Layer 4 of a small transformer language model trained on English Wikipedia (13 layers, counted from 0, width 128).
A neuron's activation on a vector x is GELU(weights . x + bias), where the dot is the dot product.

Input weights of the MLP neurons that the questions are about. A number n stands for n times 0.0033.
n40 (bias -0.055): -16 40 3 -51 -39 -4 -78 -33 -11 20 4 -94 7 6 -24 -26 -43 -21 36 -14 -22 36 13 38 -11 71 5 -33 31 -42 -13 -24 40 30 -16 21 -54 0 44 9 -19 14 -1 15 -40 -11 -21 -23 -53 -21 83 38 -16 20 17 35 -58 -27 30 -4 -25 -23 -15 11 5 6 14 39 -3 0 -29 20 -24 -20 -23 22 -14 22 40 -22 -27 -49 -39 -28 23 20 -13 -23 51 2 -14 12 35 12 9 -2 -27 2 34 -17 50 64 7 50 29 36 46 8 18 11 14 -46 -36 17 0 32 -8 30 16 31 21 5 -58 -69 -27 8 16 -51
n141 (bias -0.131): 31 19 -87 15 -30 -15 15 -8 -78 -45 31 -20 35 -54 57 -23 -39 -9 18 -7 40 4 67 -23 -36 16 -35 -6 -14 34 -2 -7 -3 33 -3 33 -13 -29 38 3 19 24 -19 13 21 -10 62 38 27 -17 33 -29 -29 -19 -18 -32 -84 -35 -74 25 4 53 -28 -33 17 20 15 -5 -11 61 -45 -11 8 13 29 -3 89 41 36 33 -13 -40 37 48 -15 -11 -3 -1 9 25 -87 41 16 -9 7 -49 -61 19 31 -13 -4 14 -36 -27 17 49 -23 -9 -11 -33 -5 -34 5 -2 0 24 -28 8 -7 15 11 -24 20 76 36 7 36 -20
n183 (bias -0.086): 11 19 4 -34 12 26 17 48 -46 31 19 20 -67 -34 42 20 9 -21 77 2 -36 -3 -17 25 8 -20 16 -5 -10 11 -46 -25 8 38 -43 52 0 -51 19 27 79 13 -3 2 -39 -19 -48 34 -19 -21 19 -30 15 -6 -61 24 2 25 -56 -3 3 -12 -21 30 28 -22 -27 12 -33 -29 71 2 6 50 18 26 3 51 4 17 29 -19 -71 42 14 31 -20 13 -47 -49 18 -20 27 20 3 57 -62 -24 3 5 -6 33 -26 3 21 -40 -2 -5 16 6 -48 -5 23 28 -42 -4 6 26 -27 -54 -19 1 32 -60 -14 -17 13 -26
n195 (bias -0.058): 0 58 -27 15 -59 -19 -4 -83 -2 1 37 -20 58 -11 16 3 40 -26 -50 -18 15 8 25 31 -16 -17 -17 -27 30 -21 -46 14 32 22 34 10 25 -6 -25 -11 -17 11 5 20 -55 11 29 -39 10 -52 17 -50 -23 -30 4 73 27 65 55 9 13 -15 -12 -25 -48 -24 -18 7 -44 14 17 6 -26 -9 -9 8 16 8 -6 36 -27 -17 -2 -2 -4 1 5 11 2 16 9 -39 8 -17 23 29 59 23 29 -32 -25 -10 36 44 -33 38 26 9 59 35 -33 16 -25 16 3 -44 -9 -9 -13 -43 0 3 -24 -26 32 26 6 11
n198 (bias -0.062): -14 17 -25 4 -12 -20 38 -10 5 15 20 25 54 -4 18 -17 -10 -4 -30 -4 -3 1 2 -6 10 3 46 28 -2 -5 -26 6 5 33 -13 18 -37 12 22 16 38 24 -10 22 19 25 20 -7 31 -13 -17 -30 -4 6 -21 55 16 36 25 25 5 -14 -6 -33 19 -24 5 -34 -9 42 -60 2 4 31 -7 -60 -13 -34 -15 -30 25 -20 -12 6 59 -36 15 -69 15 34 -32 -20 17 19 15 2 -4 23 54 -6 4 2 -2 -26 11 -1 -18 7 -10 -3 18 0 -24 2 -16 78 -56 -45 -11 -5 9 -42 -35 5 3 -4 15 22
n221 (bias -0.112): -2 7 -36 -6 3 6 -16 2 9 -46 23 29 -27 25 -45 24 -6 -45 -2 -13 61 -15 13 -40 40 16 31 -12 89 -8 -29 -19 -17 2 -5 8 30 25 2 1 6 -23 35 -5 5 -25 -33 -3 10 4 30 -18 -20 20 -6 29 -15 -51 85 12 -36 9 2 32 11 -41 3 10 38 -48 -70 -53 36 6 -50 -45 5 25 -27 3 -17 -40 11 5 18 -4 1 -21 52 -21 -2 -52 -36 24 -9 -19 25 -10 29 -18 13 -35 -7 -11 36 7 14 -27 19 7 -40 -24 -11 8 3 -17 14 20 5 -11 2 48 0 37 -3 -21 40 -12
n259 (bias -0.072): 6 38 34 -4 41 -23 -4 7 24 -58 -55 8 -3 -7 -48 -22 -8 25 -23 -22 33 -15 -18 2 -5 -11 -20 26 11 13 -24 -9 15 5 28 46 -10 2 -8 14 22 9 -24 -6 4 15 5 14 29 -13 23 32 -34 -21 37 -34 12 -41 -42 50 -6 7 16 12 15 -30 -23 20 8 -67 49 -32 9 10 -42 14 -5 23 30 -13 34 -42 -45 -22 -6 -2 -84 10 -7 -11 35 37 7 16 -51 28 -23 -18 -8 18 1 -37 -23 -10 -51 36 -2 -10 5 71 19 -12 4 -38 16 6 6 -32 -50 -10 40 -10 12 -3 75 62 12 -34
n267 (bias -0.054): -33 -14 -34 39 58 -23 8 7 -1 3 -7 42 -19 -5 -24 -45 16 26 -69 2 34 -10 -11 5 -26 -22 -17 23 -14 43 30 25 10 -9 9 -11 -3 -32 -14 38 34 -47 8 -24 1 33 -33 -54 4 -54 2 62 34 -12 13 -21 9 14 61 -38 8 39 -32 -3 47 0 -10 -39 4 -18 -18 -7 -5 8 -11 -66 19 3 -19 11 47 -2 -4 3 -24 15 33 4 -12 -6 12 -3 24 65 -36 -7 17 25 -1 -44 -15 31 14 -3 30 28 -6 29 25 2 24 8 4 -3 47 -44 -2 16 -54 31 13 64 -56 -31 -63 6 11 -14
n268 (bias -0.057): -24 -11 29 -56 -56 -42 -31 -20 -19 -31 3 7 41 -31 1 1 7 -17 -21 50 3 19 -11 10 -10 28 -40 14 -70 -5 17 -22 12 0 -30 21 35 -14 -18 13 0 73 -6 17 -31 54 -22 -2 -20 15 32 -43 -2 8 -15 -45 -40 31 38 38 7 -48 -61 -9 -10 49 -17 -24 -9 1 19 -12 12 -2 -1 -5 -2 28 11 29 45 -31 -29 11 -20 -30 -31 74 6 -19 44 1 9 -88 13 26 33 73 12 15 20 14 1 34 4 -18 -8 -13 -3 49 -23 -40 -8 77 -65 67 23 68 -75 -7 29 -43 8 -30 -21 -12 -6 4
n272 (bias -0.025): -18 -14 22 -6 25 -2 -40 2 -16 -46 63 -22 27 -18 19 -18 15 7 -53 6 -10 55 23 -31 10 49 -17 -38 42 17 -8 7 -6 -3 -35 -24 -3 10 31 -39 -18 -7 35 -41 -25 -19 32 1 -4 -3 -12 -7 0 20 51 13 15 -29 18 4 4 4 23 25 23 -18 33 6 -3 -9 -12 -53 -11 9 20 2 -49 16 54 -21 -13 7 0 -13 5 -26 32 35 -48 8 9 10 -16 31 -3 -5 13 7 -49 -26 -23 6 -27 11 -12 -6 8 -42 -37 -46 39 11 -12 37 12 34 -14 13 -39 30 30 23 -49 19 4 -45 44 -47
n273 (bias -0.065): -28 -10 -10 7 22 22 -7 0 -12 -8 65 3 -22 35 33 -6 -5 3 -29 18 -32 -7 11 15 9 18 -28 27 -49 -29 12 28 63 -10 -34 -11 -21 4 22 -24 70 2 -28 -44 2 14 -63 -45 -19 17 11 -49 87 -4 26 66 -36 30 -27 -36 -37 29 6 -8 32 -23 -23 -20 24 -8 15 6 -14 17 24 -33 -5 31 -20 32 20 -46 -37 30 -8 -6 29 -6 -18 -6 1 21 0 -56 0 -10 -8 45 -10 69 -61 54 36 -15 -23 -12 38 -34 -23 -39 -2 18 8 13 -50 41 -29 7 -8 -3 -26 2 63 -31 -14 35 -5 34
n321 (bias -0.149): -8 -13 21 -34 -52 19 -62 12 46 20 17 6 -68 -2 -19 -1 18 -3 12 -41 -20 7 -13 -35 0 -11 -20 -21 -2 -32 32 23 -4 1 11 21 -18 58 27 -47 4 20 1 -44 48 -24 -3 10 -49 -33 31 -20 0 43 -49 -59 14 -10 -11 -5 17 9 -4 17 21 -7 33 -12 39 40 -21 38 -36 -18 -17 2 -10 12 -13 -10 3 -23 11 18 45 2 30 61 -18 -38 37 75 -36 16 -51 -44 -15 58 -2 -29 -8 1 -19 22 59 18 20 14 4 6 43 7 33 -13 19 -15 -3 -22 -18 40 -28 -20 81 5 -54 -2 -30 -1
n379 (bias -0.086): 33 39 5 2 -5 1 -32 -16 33 1 -3 -9 3 -14 51 18 12 -12 5 -13 -9 -14 -38 -13 -54 48 -49 30 -15 24 -2 -37 14 -43 47 -25 35 -11 -6 -7 27 -64 -18 2 -26 30 30 -5 16 12 24 -7 -3 36 47 4 8 3 48 -2 -33 60 7 23 30 15 15 -62 -3 6 -16 -3 -61 -3 20 -10 62 -26 13 17 -41 -14 23 -51 33 37 51 18 16 -14 -6 25 4 -34 -23 -28 -26 16 23 -10 -21 0 -22 -3 -20 -7 4 -13 -2 -20 -3 -78 37 18 33 -20 -84 51 -32 63 -12 29 -42 40 -15 -14 3 -24
n426 (bias -0.048): 12 23 44 10 22 27 6 -28 35 -49 -25 74 -2 28 3 49 8 -8 -57 27 18 -40 -1 19 -71 24 -37 -70 15 35 20 -13 -5 -36 -27 -32 0 9 19 -6 3 9 -17 33 3 21 -26 42 -3 43 11 -19 19 9 11 22 -11 32 8 19 7 -7 25 -54 4 13 65 20 2 -26 -36 21 27 -9 -31 7 -44 25 14 12 31 -18 0 64 -7 9 30 -22 -34 45 -17 -34 -25 -30 -38 -31 28 -13 -71 -14 36 19 -34 -22 -25 2 -3 12 46 -34 17 -26 -27 -66 6 21 15 -28 -21 -51 17 9 -26 -2 5 -29 -11 49
n436 (bias -0.044): 22 -15 -20 2 23 -7 50 17 23 -32 -29 -2 33 15 41 18 11 -10 -12 -33 -10 -27 19 -14 56 13 -1 -22 -18 -14 -2 53 15 38 -9 4 -31 -31 18 -7 33 17 -24 -3 82 21 -48 25 -9 -3 -5 -6 -27 17 -38 -8 -19 -2 52 -3 7 16 0 -34 37 52 -1 6 12 -29 11 18 9 -93 -11 -13 -2 14 17 -3 23 -70 1 -46 64 -17 -26 -83 -37 10 38 3 -65 3 28 -12 -45 -1 23 -29 -4 -18 -19 -28 -7 66 40 -61 -32 -1 -13 -37 23 -8 -16 -10 -17 22 -28 48 -25 -24 19 62 18 5 32 -1
n453 (bias -0.105): -28 22 -1 40 12 28 -7 2 -12 -5 -9 9 29 -38 -17 20 -16 4 2 -26 -27 -50 -50 -45 -31 -45 -17 36 -10 14 39 63 14 46 9 -33 -70 30 52 1 43 56 -3 -2 24 -12 27 5 49 43 15 -50 -30 -22 -43 -35 9 -18 4 -48 -43 17 26 -35 -18 -50 -11 14 0 29 22 -11 14 48 29 5 8 12 25 -27 24 -1 12 44 -67 -24 19 -25 2 -15 -40 -4 -32 35 -42 22 22 -3 -52 0 17 -6 -8 -25 -20 37 -26 0 49 -2 -48 22 6 10 64 -35 47 24 -39 -31 64 -51 -32 91 20 8 -23 45
n480 (bias -0.123): 17 -56 39 -12 0 -32 -39 -11 -23 49 29 54 24 -17 -28 -38 -15 -83 -37 26 -5 9 -62 -37 -1 -21 -7 -16 6 -61 2 -46 7 -9 9 -2 -23 17 2 -52 -38 -16 15 4 60 1 0 0 7 -15 -20 -11 28 -12 -3 -4 5 15 41 -29 3 39 82 61 17 50 6 15 -10 8 -5 -7 -14 -2 12 -7 -51 -34 24 11 42 19 16 -22 11 2 -3 21 22 53 -36 -30 69 -16 39 25 10 32 23 -13 18 14 -21 33 15 24 10 34 27 19 -36 -18 -31 29 -59 5 -6 11 33 -26 -10 -26 3 23 3 -52 41 -7
n497 (bias -0.063): 4 -8 16 4 25 17 27 58 11 13 43 36 -24 1 12 4 -49 -41 33 -19 24 -17 -37 -25 -16 2 49 6 17 -10 2 1 52 21 -68 5 -2 89 -11 -1 -20 26 -27 -25 -37 8 34 -16 -18 -19 23 -14 -11 6 3 -3 -22 26 79 -28 -54 -34 19 -28 -2 -19 -1 -45 -3 -12 -4 -1 -16 -24 4 -9 16 2 -5 24 7 30 -16 -29 -27 14 -30 6 -12 -51 -35 -1 19 32 -8 -11 2 31 18 30 25 6 49 -6 36 -10 25 -16 7 -14 -45 -56 24 -12 -69 -29 41 1 -8 -37 -77 -40 19 86 62 3 -3 37
n499 (bias -0.055): -9 -34 -16 -25 24 -1 -19 -6 13 -19 24 -54 -15 -27 -1 2 19 21 9 61 -1 6 -39 -6 50 14 -9 -40 3 28 -17 6 3 36 2 -47 3 33 -73 -39 39 -58 -42 29 43 -7 -11 -10 22 -9 46 -15 9 46 21 -27 -10 39 10 19 55 32 9 3 21 -1 20 -11 -35 7 -17 10 -29 -25 -34 11 -52 -16 6 20 -35 -42 52 -26 -14 -20 -25 -37 -1 -13 33 28 -9 19 33 -50 -18 17 -3 40 22 32 -30 -12 60 -19 24 -9 59 1 3 20 -36 23 -23 -17 -23 12 16 20 -6 -2 13 -19 -19 0 -2 27

Each question shows a token from some text and the vector x that enters the MLP there. A number n stands for n times 0.058.

".": -13 -25 0 11 22 -40 4 52 -39 14 -2 -30 8 14 23 8 -16 9 8 6 -4 40 -22 -12 -14 19 50 3 15 -21 17 -16 -11 -33 44 -30 14 14 8 10 -25 10 18 -5 11 -6 -5 1 32 -24 -29 -26 -3 10 2 0 21 -33 15 7 41 21 -12 -2 -23 37 -28 13 -12 30 -8 37 -2 23 3 -8 14 5 -16 0 -13 31 -9 -28 -21 23 -10 -4 -30 -28 -9 3 -15 9 -31 9 33 -26 -24 -3 28 -3 -4 27 -36 42 6 -51 -27 19 37 -4 -5 -30 4 17 -11 -4 32 -19 8 -35 -13 -32 -6 51 -8 17
Which neuron lights up most? n259

" a": -16 28 -47 6 13 -10 -9 1 -62 -4 -2 -7 -16 9 18 36 23 -19 17 6 -15 24 -37 26 -29 3 43 20 -11 -1 4 -14 -29 -9 2 0 15 7 -13 -20 -34 14 12 2 -4 -2 -13 -20 -23 6 -3 17 3 12 18 36 12 26 6 40 -6 68 -9 22 8 35 1 47 25 -15 20 41 -13 29 5 -53 21 7 6 -17 2 -14 16 -4 4 15 -7 -10 -21 -8 17 -31 -25 2 -41 -39 -4 -38 -26 -18 9 -1 15 15 12 -9 -18 -20 -18 39 -6 0 13 31 -40 -7 4 -3 -4 13 -17 -14 -21 -25 9 21 -19 -7
Which three neurons fire most, strongest first? n183, n379, n40

" in": 5 -1 -4 12 -6 -26 -17 8 -10 8 8 23 -5 18 -4 67 29 -1 26 -5 11 7 -6 -2 -7 -2 44 11 -16 -11 -18 13 -24 -1 48 6 0 -4 -38 -17 -35 -11 4 -2 -11 12 -18 -12 -21 -8 -24 21 -20 -17 36 0 3 14 4 15 -17 51 -11 9 6 34 13 32 -7 -3 -3 42 -10 -7 -15 0 3 -2 25 -3 4 21 -15 -7 -21 12 -11 -7 -40 -36 39 -35 29 -14 3 -20 -9 -42 -4 -20 -23 -19 -14 17 -14 -40 -5 -38 -47 17 10 46 14 35 6 -3 -22 -11 31 17 3 2 -27 -4 24 41 -37 27
The two highest activations, in order: n379, n195

" the": -2 33 -41 2 -16 -21 -19 2 -34 4 10 -1 8 20 -16 30 20 10 27 12 -18 18 -23 5 -26 14 31 18 -26 -9 5 15 -45 -28 7 -12 -16 0 -14 4 -40 7 0 -5 -5 -12 -17 -10 -5 14 -13 18 0 4 22 47 -6 38 13 12 -9 81 -27 6 15 50 10 38 -11 -10 23 13 -40 29 10 -33 18 32 -1 -2 -14 -10 18 -1 -12 5 -9 -2 -27 -16 9 -18 -43 0 -27 -11 4 -26 -30 -3 7 -2 30 17 43 -19 -41 -13 -34 26 13 8 -24 9 -28 4 18 -11 6 34 8 -22 -14 -14 16 32 -10 -7
Which three neurons fire most, strongest first? n40, n273, n268

"u": 29 16 -15 13 2 -3 7 0 -26 -2 7 -21 -32 4 19 17 7 -7 16 3 -37 39 -16 -22 5 -19 65 18 -49 -9 10 4 -21 5 10 21 -37 44 -22 12 -45 36 6 -1 22 30 -6 -8 -7 -7 -13 24 -8 15 26 3 -9 -21 -5 4 -10 -31 4 1 15 7 -17 -5 -1 -10 15 22 4 18 -23 -12 -14 31 -12 21 14 -8 13 6 -14 40 -38 32 12 -6 1 -44 -24 38 -33 -2 13 22 -19 -2 5 5 -5 26 -2 4 -18 -59 -55 -9 23 2 1 -10 10 -9 -3 -4 21 -3 23 -50 -35 1 -15 51 14 29
Which neuron fires most, and how strongly? n497, at about 1.5

"ward": -4 -9 13 15 -24 -3 26 -2 -18 26 -16 -20 -21 29 38 30 28 18 10 -6 -18 -2 -19 13 31 22 34 16 -26 -27 0 17 -22 -25 30 4 -28 14 -23 34 -37 42 -21 -1 16 17 -32 -15 8 -3 -43 -26 5 19 49 29 6 -27 -20 0 -7 -21 -42 -4 18 22 11 6 3 -8 -7 45 -18 11 0 -12 -6 13 6 -8 0 24 13 -18 -2 20 -17 12 -13 -4 13 -13 -27 9 -16 -40 40 -6 -32 -32 -11 25 0 9 11 -16 -16 -65 -13 6 3 22 -41 24 0 -5 1 -9 59 15 0 -51 16 -5 10 13 10 -11
Which three neurons fire most, strongest first? n436, n273, n321

" October": -8 18 -13 -6 13 2 9 8 -37 -9 -27 -37 8 38 39 58 46 16 -3 27 -13 5 -22 -15 -6 2 18 -16 -22 8 18 22 -37 -1 -4 -3 -4 12 -17 4 -25 2 -6 2 2 18 -36 -24 12 2 -14 4 -30 -6 16 35 -11 19 -2 15 0 -19 -20 -22 -33 6 3 8 -26 9 14 61 6 -1 -18 -22 22 -20 7 -4 14 -17 28 -30 7 -6 -21 32 -37 -6 33 -7 -8 7 -43 0 -6 -24 28 -32 -9 -8 1 17 -31 -29 4 -6 -33 13 52 41 17 7 8 13 -23 -12 51 23 33 -21 -14 2 -12 47 -2 6
Which three neurons fire most, strongest first? n436, n195, n198

"ises": -42 -7 -13 7 -10 1 21 -13 -9 2 6 2 6 47 -22 32 7 -15 47 -28 12 1 0 11 -13 11 53 5 -18 -6 -13 35 -37 -18 11 9 28 29 -21 -6 -21 18 3 36 -14 -13 -9 25 -1 -3 -27 16 10 -31 19 3 12 -30 -20 3 -11 8 -23 6 34 6 8 15 9 -5 -7 18 -24 -6 -18 -28 -9 33 11 -19 58 -19 -3 -7 -25 30 -5 -25 6 12 13 -35 -38 -2 -7 -39 17 -5 -6 -30 30 -11 22 17 -1 -4 -35 -37 -37 -12 33 30 -37 34 0 -16 4 21 68 6 16 -18 -4 -26 -19 -17 20 14
Which neuron fires most, and how strongly? n221, at about 1.6

" where": 2 17 -32 12 -29 3 -19 -9 -43 13 13 8 4 30 9 8 -5 5 17 -18 -4 -24 -16 6 -31 -7 47 -6 -8 -4 37 15 -59 -2 5 -9 22 9 -7 24 -41 38 -13 -3 4 -15 16 -13 -26 12 -38 4 11 -6 5 31 -11 17 -7 -1 -15 49 -25 -16 -13 35 28 14 0 -40 -14 62 -12 -1 -5 -23 -10 0 4 19 27 -8 13 -8 -14 62 -31 -3 -24 26 8 -22 -26 -3 -20 -1 -9 -13 21 -44 4 -11 -35 25 34 -39 -10 -34 -19 -3 27 32 -17 26 5 21 18 15 28 -5 1 -5 -8 6 35 16 -11 7
Which neuron lights up most? n426

" Ref": -14 2 -33 -1 -37 -13 20 18 12 -22 -14 14 -6 7 21 -2 -7 28 67 18 -2 20 -14 -2 -26 14 51 9 -3 -60 6 -23 -28 -24 18 8 37 3 -49 3 -2 11 -9 -28 24 13 -21 -31 19 22 -23 14 -4 6 12 22 3 1 14 3 1 -1 -4 -19 -45 27 13 46 -10 -21 0 25 27 29 -42 -23 -6 7 4 -1 21 -4 1 -3 -14 21 -2 1 4 -31 19 -29 -6 41 23 -31 2 -12 -15 -23 -5 12 -11 7 -43 -1 -18 10 -2 29 53 31 -33 12 8 -8 -26 -2 53 0 -14 -35 -27 24 -2 -16 12 -8
Which neuron lights up most? n221